Layer 3 of a small transformer language model trained on English Wikipedia (16 layers, counted from 0, width 64).
Take only the direct path to the model's output, skipping the later layers: a vector added to the residual stream pushes a token's score in proportion to its dot product with that token's output vector.

Output vectors of the tokens that the questions are about. A number n stands for n times 0.023.
"ches": 46 -11 -18 -9 -34 12 -13 35 2 -70 11 -7 11 21 -50 43 23 -55 -33 24 -20 18 -15 -46 -26 -5 -23 2 84 63 34 -1 60 -23 15 49 2 -31 31 46 3 -1 -36 -55 71 37 -17 -48 -10 -46 -14 -39 -7 -3 30 54 28 -29 -42 12 -36 -10 -6 21
" K": -20 10 -20 15 13 22 0 -12 -11 10 -12 -2 -5 -33 14 -3 -10 -9 27 -10 0 -11 16 0 14 19 11 -31 -4 4 2 -24 2 18 5 15 5 -7 19 2 0 26 -9 3 8 -12 -15 21 -17 8 16 -42 7 -3 1 -8 -6 -44 9 15 21 21 -13 -4
"ired": 29 -17 17 -11 10 -34 21 41 -75 34 47 -4 -28 21 -11 -33 -7 -50 20 -13 6 9 -39 -25 14 -19 -67 71 -12 55 -27 10 0 -6 9 30 28 -22 -25 39 -2 53 16 16 18 25 -1 -36 31 -40 -44 -17 13 3 12 12 26 -17 -6 -6 28 0 -47 -20
"-": -17 8 -37 -50 -13 -6 -15 -4 -2 -14 -2 -21 -3 7 22 -4 17 11 -11 -5 1 -23 7 -12 1 12 21 -33 -23 -31 -4 -36 -7 23 -32 13 1 11 36 -3 16 5 21 36 -14 -18 44 17 19 11 8 27 -17 -6 28 3 -8 28 11 32 -2 13 5 -37
" released": -18 -10 22 4 -72 4 30 52 25 19 14 -4 9 3 -24 -9 -1 7 22 62 6 40 -5 -65 2 -20 -65 16 -40 29 -21 16 6 -28 26 27 -2 -25 -1 26 22 -35 -18 -12 48 22 37 6 38 -22 -10 9 -17 -8 -19 -20 8 -14 -40 -17 -1 23 -44 9
" mult": 22 -14 -36 -15 3 5 16 30 -4 -16 -20 -3 20 1 4 -20 -11 10 -1 17 16 14 -24 2 3 -13 -10 20 9 9 -20 -3 14 27 -11 30 8 -34 0 26 0 39 12 -28 25 -6 19 -19 19 -54 33 -6 -10 18 -12 -18 -16 -9 -14 0 -32 16 -21 11
" at ": -8 -9 -20 -3 9 29 -13 32 -9 -16 24 -22 21 17 -24 -44 -9 4 26 20 10 -22 -30 -51 24 -35 -22 27 43 12 -15 0 1 7 2 20 -16 -5 6 47 -13 -26 -12 -26 15 4 11 6 14 10 25 -8 -49 24 -14 -12 -7 4 -12 -22 1 12 20 44
" to the": -26 4 5 11 22 13 -10 16 -21 -2 11 -38 2 37 5 -20 -13 3 0 10 -12 15 25 14 -26 -34 10 28 -8 2 -19 -13 -5 41 5 -7 16 -36 -26 21 -27 -33 -17 -9 27 0 -30 -8 12 43 26 35 -45 -31 -24 -21 17 17 9 -21 15 23 24 21
" the ": 3 -8 6 -24 27 44 -52 35 8 -12 -6 -21 -5 5 -14 -22 -17 1 -6 21 -7 22 -22 -28 20 -28 19 33 1 13 7 -46 23 45 20 -30 -8 -25 5 27 20 -20 -15 -28 60 6 -12 -33 39 -12 24 -12 3 3 -18 -9 -1 33 -21 3 -59 37 -15 21
", he": -23 -10 -28 -6 30 40 12 -2 26 -53 39 -21 16 -24 37 8 38 -16 -40 24 -6 -4 64 -25 0 -38 0 22 -13 15 -13 -34 37 -4 6 -17 7 -36 -13 -16 28 -23 14 -7 56 -12 -20 36 18 34 19 -9 -23 27 4 -30 -19 -25 -12 -24 7 -34 5 6
"in": -24 6 22 -11 -15 3 -58 -6 -15 20 33 -11 -13 -38 19 -4 20 -9 5 -34 -54 0 -22 8 -19 -11 35 -41 -8 -12 27 -11 20 20 -1 -8 14 11 22 0 38 2 49 15 -19 35 14 -45 15 -25 -40 7 12 -9 17 -2 18 6 -9 5 20 13 -11 30
"ered": -18 -10 -14 -10 77 -14 49 12 -36 -77 60 -16 -4 -17 -16 -51 -1 -44 10 -9 8 43 -7 -5 -3 -24 -29 55 -20 43 -19 -27 26 -2 -21 35 24 0 33 64 -10 -42 7 -23 13 58 4 -14 25 -2 -52 22 6 5 2 37 16 -21 -40 -73 7 21 -23 34
"ajor": 29 -14 5 -25 -10 49 -17 8 9 -25 65 -55 27 -30 -17 -19 -45 -23 -10 6 21 13 -47 -10 40 -29 17 88 16 -1 -36 -15 51 -4 -8 14 4 -19 26 38 4 29 -2 -14 9 15 -28 -30 49 -12 -22 58 -4 57 -4 -16 -47 -41 -34 -43 -24 -20 3 52
" until": -24 -17 -11 -9 19 30 -23 4 15 -35 0 -17 22 -5 0 -25 -17 0 7 24 23 29 21 -27 -3 -32 -16 27 11 -18 -31 -10 -11 22 -7 -16 22 -24 6 10 -19 -35 -15 2 47 -2 -6 37 30 15 5 13 -14 11 -10 20 -1 -27 0 -59 12 33 25 22
") =": -27 -28 22 25 1 19 73 21 16 -53 63 -13 28 9 -51 30 -80 25 -1 15 18 42 -71 -13 -13 -74 -8 -35 33 16 0 31 29 -20 -66 -13 1 -22 -19 49 -1 14 -79 3 51 32 -10 -20 16 -96 10 42 49 25 12 -26 60 63 -60 -5 -9 -29 -37 37
"cc": 40 -11 -9 -19 11 4 -8 46 11 -51 55 -27 39 -10 25 -32 -16 -42 -3 20 -14 20 8 -7 32 16 -40 50 -7 26 23 -1 -25 16 -34 10 5 -8 -33 14 21 58 25 -15 15 -9 21 21 -4 -70 10 -11 55 27 -19 -18 16 -47 -35 -15 -46 -55 -20 23
" points": 43 -2 1 15 -45 14 -2 11 -14 -48 11 15 23 2 -17 -20 3 0 14 10 -6 -11 19 -2 12 -25 16 28 8 57 -20 27 40 8 -17 8 43 -14 25 17 10 -23 -43 -33 47 -16 -9 -23 5 -18 -6 20 -30 4 -34 -20 7 -20 14 -36 -34 10 -16 20
"lished": 7 -28 -5 -50 0 -16 34 40 -18 -5 66 -21 32 -31 -41 -57 -2 -85 39 15 46 60 -7 -29 39 -63 29 52 -3 50 -57 42 -3 -26 -53 12 27 -22 -69 67 -9 13 1 6 28 80 40 -83 -1 2 49 -23 -15 23 -1 48 7 -35 -33 -53 -33 9 -14 33
" Festival": 36 -4 28 -23 -13 9 5 -9 71 41 46 -3 64 -21 -25 14 7 -20 26 50 27 6 -23 -45 20 -40 -65 24 3 60 13 -3 -2 -58 -45 -19 7 -49 -16 48 -6 -25 17 -9 28 25 13 47 -16 -19 -17 -19 20 -10 -31 -21 22 -24 -9 -14 -10 -45 -23 2
" one": -9 -6 13 19 9 39 -5 -12 -24 5 -35 -7 11 15 1 -18 11 -10 -8 13 -5 -2 0 -23 -3 -12 8 35 6 9 0 17 8 28 14 -21 16 -13 0 -3 15 23 8 -41 43 -22 8 -22 19 -30 -12 6 -42 22 -13 -24 7 19 -16 27 -33 -4 -4 7
"i": -38 1 4 -19 4 -22 -21 -7 -4 17 26 28 13 -9 9 24 10 18 -23 -1 21 -16 14 4 -12 -4 26 -20 -18 -21 28 -21 -21 11 8 41 17 -3 9 -25 -16 24 6 -6 -17 -17 20 -53 3 1 -28 -30 -8 -4 42 -38 16 10 5 14 28 17 11 -11
"M": 14 -8 -42 14 -11 9 18 -9 8 5 42 11 4 -19 19 -14 -46 -7 20 16 4 -21 -2 20 12 25 -26 15 -17 -22 26 -14 32 13 -38 -5 -30 -21 7 -9 8 11 -4 -33 -24 8 -6 23 14 2 -5 0 13 -18 10 24 14 13 -6 9 -41 33 -37 17
" in the": -39 4 9 21 23 12 -21 -4 -25 -10 4 -36 -7 19 8 -13 10 10 -27 4 -6 15 14 -27 -3 -28 -14 20 31 -20 8 -22 -3 12 10 -6 23 8 8 24 -10 -50 -20 -5 13 -12 -15 -12 12 -11 27 23 -23 8 -6 -9 22 29 16 -12 19 27 -11 14
"BC": 57 -15 24 53 -42 36 11 9 13 -1 39 -20 43 9 -20 -7 -26 -24 -9 -12 42 22 26 4 47 -48 -44 33 -9 -18 -24 -4 71 0 -9 24 25 -50 -24 10 -12 52 -9 -31 -12 47 -4 55 27 -36 -22 3 -59 -29 0 -15 -16 -10 -60 12 -43 -13 -35 22
"adium": -2 -28 59 -19 14 54 20 24 -10 -7 15 17 21 -43 -44 37 -12 -15 17 20 8 -48 11 -32 21 -40 -47 0 18 7 -65 48 63 -20 -41 32 29 -25 9 53 37 -10 -21 2 69 24 -36 5 6 -13 -40 -2 -10 -8 -32 -14 26 -13 3 25 -70 -56 -3 31

Output weights of attention head 0. The head adds the sum of these rows, row i times number i of z. A number n stands for n times 0.0084.
o0: 4 6 -1 -6 30 -3 -4 -43 21 23 -8 55 23 -26 -15 17 -23 -15 35 -18 -6 3 -31 29 -36 19 -15 -31 8 44 18 -27 -3 5 38 -38 -52 27 -11 5 21 10 -2 -30 -24 -12 1 -5 -23 4 -46 -9 39 59 13 -12 -1 -39 12 -3 -17 -9 14 8
o1: 5 37 32 30 24 3 -19 -16 26 -25 8 -22 5 11 3 11 19 8 17 -21 -25 -20 12 -11 -53 28 19 14 -10 -8 4 -7 -9 -20 -10 4 6 5 -10 -39 4 14 22 -2 11 -17 10 -47 -6 -1 -59 54 -50 0 24 -17 -25 13 30 8 56 -7 14 -2
o2: -18 -21 13 -4 33 -8 28 53 4 -47 12 -6 -24 17 -19 -16 15 -60 -10 -24 -3 43 3 -16 -12 18 29 24 3 19 10 24 -2 -8 -37 9 6 18 -10 15 -16 -22 -7 -30 -17 -8 -3 -59 -11 39 21 29 -17 10 8 -18 -4 2 23 -23 21 -6 59 -21
o3: -43 -34 19 -45 7 22 3 -30 5 -15 -3 -9 -14 -7 12 -28 -5 -20 10 32 -27 -2 21 1 -6 -33 -18 26 -45 16 -21 -7 17 1 -12 17 21 -5 10 -14 10 -16 27 21 1 -16 13 -1 -34 -11 54 9 -48 -2 -30 -27 18 -18 49 44 26 22 23 9
o4: -54 25 -42 5 0 2 32 -8 3 1 -24 -39 1 11 -29 -25 -25 43 1 15 51 -38 1 -35 -31 12 -19 30 -46 -15 3 5 -14 24 6 31 -14 23 26 18 1 -11 -39 4 5 -11 51 12 8 -15 35 -34 -5 33 26 5 24 18 -4 16 -30 56 -22 11
o5: 13 2 -64 14 42 10 15 -1 -10 10 64 -4 -11 13 -12 26 -10 -62 20 16 -16 26 -1 21 -39 0 -18 25 -15 -19 34 26 -11 -17 -51 -31 31 11 -32 -50 -7 33 -10 -8 30 38 2 -14 22 -13 17 15 -46 -16 11 29 4 31 1 22 -25 6 11 -24
o6: 19 10 21 -13 -16 -40 24 19 10 -7 -37 -16 -13 -16 51 -14 46 -19 21 -28 -2 45 41 -19 75 18 18 26 -51 11 -3 33 -22 -1 -5 18 14 -70 -12 13 -40 -33 -1 13 -23 -15 20 -4 -10 -3 -10 -5 61 33 21 -6 -10 -47 -6 -54 -6 20 -2 -3
o7: -21 20 8 -16 45 -17 -7 14 15 -7 30 9 -22 21 -6 11 -9 -22 15 -12 -37 -30 -8 9 21 -3 20 -43 2 42 -8 35 22 15 -15 16 5 -1 -22 -14 36 -16 22 20 -4 -1 9 -8 -56 1 2 19 62 17 -31 27 -21 -36 4 21 -18 -30 9 -18
o8: 35 33 2 5 -12 17 -36 -1 -23 -29 -53 -14 5 -45 -44 -22 -26 42 -4 -2 17 -11 17 94 -6 0 6 -7 -19 -21 -28 43 10 36 8 4 -16 5 -9 -1 22 18 -33 6 59 -40 6 -29 25 4 -27 -42 6 -20 -1 6 12 -19 4 19 -19 28 -11 24
o9: 34 6 -15 -38 -31 -31 70 21 4 13 3 -33 18 49 16 14 14 2 25 -9 1 -31 -39 2 9 -19 -1 -5 -35 -29 -16 -22 7 17 -1 2 28 -49 4 5 12 52 -57 -6 -30 16 -7 38 24 -43 42 15 14 -3 21 -6 -21 15 -8 -31 -27 -16 -16 -51
o10: 4 -15 12 -9 5 10 -22 6 0 -31 4 -5 -2 0 -17 -9 11 12 11 29 47 -23 3 -21 28 -26 -23 15 14 -26 7 14 -44 0 -28 2 0 24 -2 47 12 19 -27 -14 0 -6 -18 -40 9 3 -27 42 -19 14 8 6 1 2 -8 28 -3 -24 -4 5
o11: -11 -15 3 -25 -2 16 7 14 -4 -19 -29 -10 26 -14 12 17 5 -41 -13 11 -18 27 32 -14 -12 -48 -3 -20 29 -23 5 37 -19 -5 -50 -14 23 -13 36 42 -16 11 36 -19 7 23 -21 -6 -18 -27 -23 19 7 8 7 9 39 13 16 9 -34 21 -9 31
o12: 23 17 0 2 -19 18 11 -36 13 -11 -11 -12 -35 46 -48 11 -5 -39 13 6 22 -4 -44 3 -4 -26 35 28 -11 0 7 6 19 -20 7 -37 4 8 -18 35 27 11 -43 4 49 16 6 8 53 8 -28 -19 5 9 -31 18 5 -7 -16 -25 -8 -16 14 22
o13: -22 5 22 16 22 41 -33 14 25 21 10 5 -13 -69 -6 -8 -83 -7 -18 33 -16 -4 -19 -8 -22 30 6 6 -9 -13 -17 -42 28 -25 -32 34 -53 57 6 -16 18 -21 58 30 35 -15 -7 -2 -12 -10 -23 11 4 10 7 15 32 -20 4 36 50 -4 -6 3
o14: -1 -32 -13 -10 -29 -16 -7 1 50 29 -28 53 16 20 -10 10 -41 -7 -2 -16 22 29 8 47 18 -2 24 4 -16 -2 -7 28 -4 -33 20 -35 30 -45 -46 6 -38 -31 -8 -3 0 -33 -11 35 10 15 28 -44 31 7 24 20 -35 -28 -25 15 -48 -8 5 17
o15: 27 -5 -39 -31 -39 1 7 -20 54 22 -4 6 20 12 -29 11 19 -24 12 37 2 -18 -14 -16 3 26 13 -20 32 7 17 20 8 48 29 16 23 9 -40 -36 -32 15 -1 -4 17 -47 20 25 -10 63 11 4 -33 -29 -7 1 -63 18 -40 -34 3 -28 30 30
o16: -26 -30 -13 16 -24 -9 26 -29 -49 -24 -18 25 -3 2 26 -17 -8 6 -8 1 -37 -30 -10 -27 14 19 36 -10 -29 -4 19 15 -1 -37 -1 13 7 -5 -10 19 -13 7 25 54 16 11 30 9 -11 -27 10 -19 27 6 7 12 12 -12 -4 34 -27 17 18 41
o17: -39 -43 -20 -2 -2 -22 -2 -10 20 -19 -10 -12 -17 24 15 36 45 3 19 -20 4 17 -9 -7 -39 -1 16 -11 3 18 17 -7 -28 -27 1 5 28 12 -4 -6 -18 18 14 -4 -19 30 28 -56 -27 28 20 1 3 60 -33 28 -9 62 13 -18 35 -11 7 -11
o18: 25 -24 -1 45 15 34 17 -18 -13 19 -43 -3 -10 -29 -7 -7 40 58 3 0 -54 -29 -10 42 -4 -5 24 -4 3 -11 20 -3 55 -15 0 -5 10 29 -65 14 15 32 6 16 1 -21 0 -37 -22 -11 14 -13 1 22 2 -13 -2 -3 -2 25 -28 17 -13 -34
o19: -19 31 -11 23 7 5 -16 30 -28 -16 -38 -31 -4 -21 35 -14 -4 -9 14 17 12 -36 -41 6 4 -5 43 45 -17 -39 13 -13 -12 5 0 1 -7 27 -44 -26 18 -6 -15 30 -35 -34 19 -3 45 4 48 37 -31 -14 4 33 -15 -11 31 9 -31 11 26 -21
o20: -12 -1 2 14 -41 -55 4 8 -9 -15 -19 14 -41 -17 25 -17 48 8 13 -18 -16 11 26 44 -16 -4 7 21 -18 15 39 31 14 17 15 30 11 -11 17 -44 -38 2 28 -31 2 -40 2 11 -14 -12 34 -10 5 -10 -22 -11 -2 20 15 -29 -10 -5 -9 -43
o21: 4 -7 19 -3 12 10 8 -9 -32 12 45 -21 -29 10 41 -13 15 12 -11 -44 6 -7 13 -2 8 -19 -9 20 -29 9 -35 -50 7 -4 -13 21 -62 14 -24 -7 23 -6 69 2 21 -1 0 15 16 27 -28 -7 18 13 -15 11 -6 0 -33 41 24 -32 20 4
o22: 20 -48 -17 -26 -8 57 9 -16 12 -54 -41 -38 -18 4 18 -21 3 -14 9 28 -12 -27 36 36 24 -27 28 83 -29 -35 -17 -49 11 10 -12 -42 41 -12 19 -12 -3 1 -24 -24 7 -23 -19 32 64 9 25 44 -43 22 11 -16 2 27 12 -21 4 20 2 4
o23: -7 9 3 -18 16 12 4 24 11 15 -31 -27 59 20 0 0 10 26 20 1 -15 5 30 -26 -38 -2 18 -16 -1 -13 -26 -24 -48 48 0 -37 -12 -10 6 -10 -20 57 -29 23 5 36 6 -37 -23 -27 12 -6 -55 -47 5 -49 -10 0 2 17 22 27 9 -16
o24: 7 3 -2 10 -3 12 14 8 -19 -23 0 -9 20 -36 -9 -10 -21 19 -4 37 -14 -8 -8 18 -18 -1 9 -22 28 6 -23 -6 28 3 -19 -11 -19 45 16 -35 20 -1 26 -7 58 -14 25 -28 -25 -20 -14 -38 -32 44 -13 -13 -14 19 -4 40 11 -15 23 -4
o25: 32 -21 23 -6 -16 19 -9 -40 -6 16 31 8 22 20 -27 -23 -41 31 -4 27 -5 -14 72 -1 -15 5 2 -1 3 10 0 -14 17 5 -16 -20 -19 33 46 -22 4 2 -32 -36 4 -11 -24 -15 3 55 -38 -7 -9 32 37 -10 -22 29 -6 -10 -25 -2 4 9
o26: -5 -10 4 23 12 -3 -21 16 -30 6 -7 11 -15 -32 32 -9 -35 -64 -12 -4 -28 32 9 2 16 22 29 18 -27 20 -19 -59 -10 -15 -35 -3 30 16 -11 -57 -21 -14 -23 36 13 -10 3 -17 13 10 23 -24 32 -6 -8 17 0 19 -13 3 29 61 8 24
o27: -9 59 -3 -10 21 49 3 7 -19 -14 -27 -25 3 -71 -10 9 -8 9 8 7 19 21 28 10 -25 -43 -13 8 47 -9 4 -41 -34 -19 -30 3 -36 9 11 39 51 8 30 -38 -5 -4 16 -13 10 9 8 -1 11 10 8 -28 25 -21 4 43 29 7 -11 -25
o28: 1 -17 1 13 9 13 0 -1 -11 12 -13 -3 -1 0 -7 -22 -14 34 13 -10 11 -14 18 -5 -2 12 9 6 15 -37 13 11 -22 27 3 23 49 -10 19 46 -25 33 3 15 36 -47 -27 15 18 -3 8 -19 12 -6 -2 -26 32 13 2 9 -16 -17 -60 -10
o29: -20 34 10 6 48 5 -3 -21 15 2 10 14 -26 -5 -12 -6 32 -25 26 15 2 3 -15 7 -15 -23 -30 -61 -11 33 13 -38 -25 3 -8 -11 -34 39 -43 -46 51 21 -11 19 4 20 4 26 -12 3 11 -8 -14 15 -18 -32 -6 -9 35 36 7 -9 -7 -24
o30: 1 -21 14 -38 21 -8 -28 -34 7 51 -2 5 18 4 -45 6 -2 -28 25 1 -25 0 -12 -11 -1 39 -27 34 -3 0 1 12 -15 16 7 2 9 11 23 5 -5 -18 -54 3 29 26 -32 25 -12 28 -25 -15 3 -37 -11 7 68 -3 -22 12 48 -12 -1 3
o31: 0 -1 25 -17 -7 -10 35 38 18 22 25 -14 18 10 43 7 -13 13 13 -14 44 1 -16 -25 -8 4 -30 7 -38 -36 49 -53 -37 -52 -15 11 -12 9 3 29 -8 -24 21 2 -42 -4 -3 14 38 -54 31 -31 -5 3 1 16 17 51 9 -23 18 26 -29 7

Each question shows a token from some text and the vector z that the head gathered there. A number n stands for n times 0.033.

"r": 0 16 9 -1 24 -19 4 7 -1 6 -6 2 -13 5 11 1 -13 13 26 2 -2 16 -17 25 -16 46 13 -1 29 -10 -16 -7
Pushed down most: " Festival"

"ed in the": 27 36 -3 16 34 -16 4 44 2 16 -7 11 -1 -7 9 19 -22 -9 9 -6 30 -15 -14 6 -42 -48 2 -8 1 -35 -18 2
Pushed down most: "adium"

" if": 10 -2 -13 3 12 6 -7 -6 26 3 18 -14 14 17 20 -3 1 -6 22 16 -1 11 4 8 4 7 -5 36 20 -18 12 23
Which of these tokens does it push up most? " the "

" his": 1 9 -8 8 30 -21 -2 34 -2 6 11 9 0 8 -14 -15 -7 -26 7 0 20 1 -14 7 -8 -5 22 9 14 -14 8 19
Pushed down most: ", he"

" American": -14 29 7 28 11 12 -10 13 13 -22 12 28 20 -2 -7 12 1 -28 -17 -9 -30 24 1 21 19 -19 -7 7 61 -20 -12 -22
Pushed down most: "M"

"970": 15 -27 22 -24 45 -49 47 22 -43 -52 -32 -9 -11 -12 19 -4 2 -35 -22 13 -36 -39 -26 -19 -33 -1 43 -38 12 15 -19 9
Pushed down most: " one"

" elect": -10 9 7 30 15 -1 -3 3 8 -11 1 -12 -1 20 -10 17 -10 -6 5 13 -18 14 -3 15 -8 15 11 23 12 -3 6 -4
Which of these tokens does it push up most? " to the"

"000": -21 -2 -9 -4 -1 14 13 -5 -5 9 -22 9 -1 -11 4 5 -8 -12 7 9 -10 5 5 14 -2 3 3 17 20 -9 -11 5
Which two tokens does it push up most, strongest first? "BC", " mult"

" years": 8 20 1 8 5 -5 16 14 6 12 -24 -2 -4 3 4 10 -19 -19 -2 -2 5 2 2 13 -16 -23 16 8 3 -4 -12 -6
Which of these tokens does it push up most? " K"

"026": -17 7 -12 9 16 -12 31 -21 10 -11 -15 6 1 -7 -5 -15 0 -17 6 12 1 -5 19 7 0 -3 13 -8 2 -3 10 -11
Pushed down most: ") ="

"ced": -3 5 -10 -14 6 17 -10 1 -7 2 -1 15 -4 10 -32 -27 -11 -8 13 -5 -4 -4 -7 -9 -13 3 26 23 4 16 4 15
Pushed down most: " points"

" John": -15 -1 2 -12 28 -21 -2 14 -21 -8 11 -12 29 -9 -7 13 1 6 29 -2 -13 7 12 4 17 1 -20 41 7 13 -12 -10
Which of these tokens does it push up most? " at "

" known": -1 4 3 8 29 -22 0 23 0 -9 13 9 3 -1 8 -1 -14 -22 -10 -3 15 9 -7 3 8 -2 12 5 12 -12 11 0
Pushed down most: "BC"

" this": -2 9 -13 9 25 -17 -14 9 -1 11 9 23 -2 11 -30 -5 -11 -8 1 1 0 -8 -5 -11 -20 -16 -10 19 29 -22 3 20
Which of these tokens does it push up most? ") ="

" ag": 14 4 1 21 -1 -17 -7 2 23 4 -14 -12 -3 19 13 3 -11 -13 14 5 3 8 -3 7 -7 -15 2 17 13 -7 6 -9
Which of these tokens does it push up most? " K"

"\n": -10 -16 -3 18 26 -7 26 -11 37 -22 8 0 -2 16 -9 -23 4 -25 3 45 -14 11 31 4 14 15 26 12 14 21 14 -26
Which of these tokens does it push up most? " the "

" F": 10 -2 9 5 19 7 -13 43 18 -7 6 -22 2 14 2 14 23 -5 5 19 11 7 -11 9 24 -10 6 18 41 19 -10 9
Which two tokens does it push up most, strongest first? " K", "-"

"enn": 10 25 -9 10 4 13 -9 -8 11 -14 -7 -4 11 1 2 -8 4 -12 19 9 6 8 0 10 10 27 -6 5 13 0 -12 -19
Which of these tokens does it push up most? " one"

"aking": 20 18 -27 -27 5 21 -6 29 14 32 26 -9 -8 1 10 -3 -11 -22 -10 10 38 6 13 3 9 -63 6 -5 -6 -1 -10 50
Which of these tokens does it push up most? "cc"

" ==": -23 22 -20 7 38 -22 11 25 -41 -41 13 10 -27 -45 -59 -2 15 -30 27 29 -5 -41 12 12 -23 -39 27 11 29 27 -27 -21
Which two tokens does it push up most, strongest first? " in the", "-"

"eal": -1 29 -8 15 39 -8 -32 29 -25 -18 8 16 20 24 1 -1 -11 -7 30 3 -2 -7 -34 20 -13 -13 9 9 47 -21 21 29
Which of these tokens does it push up most? ") ="

" app": 10 71 13 0 65 -5 25 22 -16 32 17 47 -10 -45 -22 2 -2 -3 46 -2 85 -31 10 -11 -86 -36 -3 -12 21 -25 -48 17
Which of these tokens does it push up most? " mult"

" my": -4 5 9 24 22 -22 -6 -8 15 -24 -5 -7 3 5 -12 13 9 -21 -10 9 -22 0 -3 15 8 16 5 10 16 -3 -6 -4
Which of these tokens does it push up most? " at "

" Christ": -11 -15 -7 22 15 1 15 -9 24 -13 4 -2 -2 22 -4 -22 -1 -21 11 35 -24 20 18 13 10 21 23 14 18 21 7 -22
Which of these tokens does it push up most? " the "

", an": -32 6 -37 29 19 -21 12 8 19 5 6 46 10 2 -30 19 -35 -15 -22 32 30 -25 3 -6 -28 18 31 -22 24 -23 -21 -14
Which of these tokens does it push up most? " points"

" music": 9 0 17 18 39 -10 5 16 0 -25 14 -10 14 -13 5 21 5 -18 -33 -6 -3 6 -7 8 4 -4 5 3 29 -4 -1 -10
Which two tokens does it push up most, strongest first? " at ", " until"

" people": -10 14 -15 13 12 -18 18 -8 16 -4 -1 14 7 -8 -14 -22 -17 -19 4 5 16 7 4 8 -3 8 8 -15 -5 -8 7 -14
Which of these tokens does it push up most? " points"

"25": -22 -1 6 8 13 -7 26 6 -6 -16 -6 10 16 0 9 4 -20 2 -12 3 -12 1 15 -8 -31 -22 17 8 1 -1 6 -2
Which of these tokens does it push up most? "lished"

"ical": 2 23 -9 15 6 26 10 -2 18 5 1 12 -3 19 -2 -17 -8 -11 -2 18 16 25 7 -15 -10 14 5 14 19 -8 -1 4
Pushed down most: "ches"

"ure": -3 6 -16 -18 25 0 2 8 -8 16 20 14 0 1 -9 -2 -4 -17 4 15 16 -2 -2 -10 -16 4 26 -2 3 1 18 35
Which two tokens does it push up most, strongest first? "M", "ired"

"ized": 2 8 3 9 12 -12 -8 27 1 -8 -4 1 9 -6 -3 20 -3 -3 -8 -1 16 -3 -15 -9 -10 -26 2 -13 18 0 -3 -4
Which of these tokens does it push up most? " K"

"ull": 3 4 17 12 35 -1 11 4 5 -15 10 -3 6 -6 19 6 -2 -15 -18 0 15 9 17 -3 10 1 1 6 17 -4 2 -11
Pushed down most: "in"

" by": 1 20 -8 2 -2 -15 -6 4 8 2 -6 -1 6 15 -16 7 -22 11 7 8 -8 3 -10 -1 -11 -30 -12 13 10 -1 -2 -4
Which of these tokens does it push up most? "in"

"pt": -8 6 -26 -5 32 -2 9 -10 -5 -1 13 4 6 12 -14 -15 -14 -3 6 -7 18 -3 -2 9 -25 17 5 5 9 -12 11 18
Which of these tokens does it push up most? " released"

"7": 4 27 -1 3 23 -6 19 17 -8 17 -16 5 -7 -7 -8 13 -19 -12 1 1 14 -8 -2 18 -23 -26 22 8 -8 -6 -22 3
Which of these tokens does it push up most? "-"

"\n\n": 24 14 -6 18 -4 -16 9 26 32 3 -14 -7 0 18 24 8 -17 -24 5 -13 -2 5 0 -4 -18 -36 -9 3 38 -25 8 -13
Which two tokens does it push up most, strongest first? "adium", " K"

"is": 11 28 3 7 14 16 7 4 -1 -16 -17 -1 21 -5 10 -14 5 -21 28 2 3 12 2 10 5 25 0 -3 24 -6 -12 -22
Which two tokens does it push up most, strongest first? " one", " points"

" p": -7 7 9 25 17 -14 -3 -6 11 -22 -11 -11 7 15 -11 18 4 -15 -8 3 -24 8 -7 24 0 9 0 16 25 -11 -4 -4
Which of these tokens does it push up most? " at "

"ose": 8 9 -8 16 19 -24 -8 -9 -9 -16 5 4 0 12 7 -2 -10 8 5 3 -9 -5 -39 -4 -27 7 -22 -9 15 6 15 9
Which of these tokens does it push up most? " Festival"

" original": 5 11 19 9 29 -35 -26 16 2 24 8 17 -15 0 -17 13 6 -7 32 12 21 -9 -2 12 -1 -44 -5 16 21 -24 -16 20
Which two tokens does it push up most, strongest first? " mult", "-"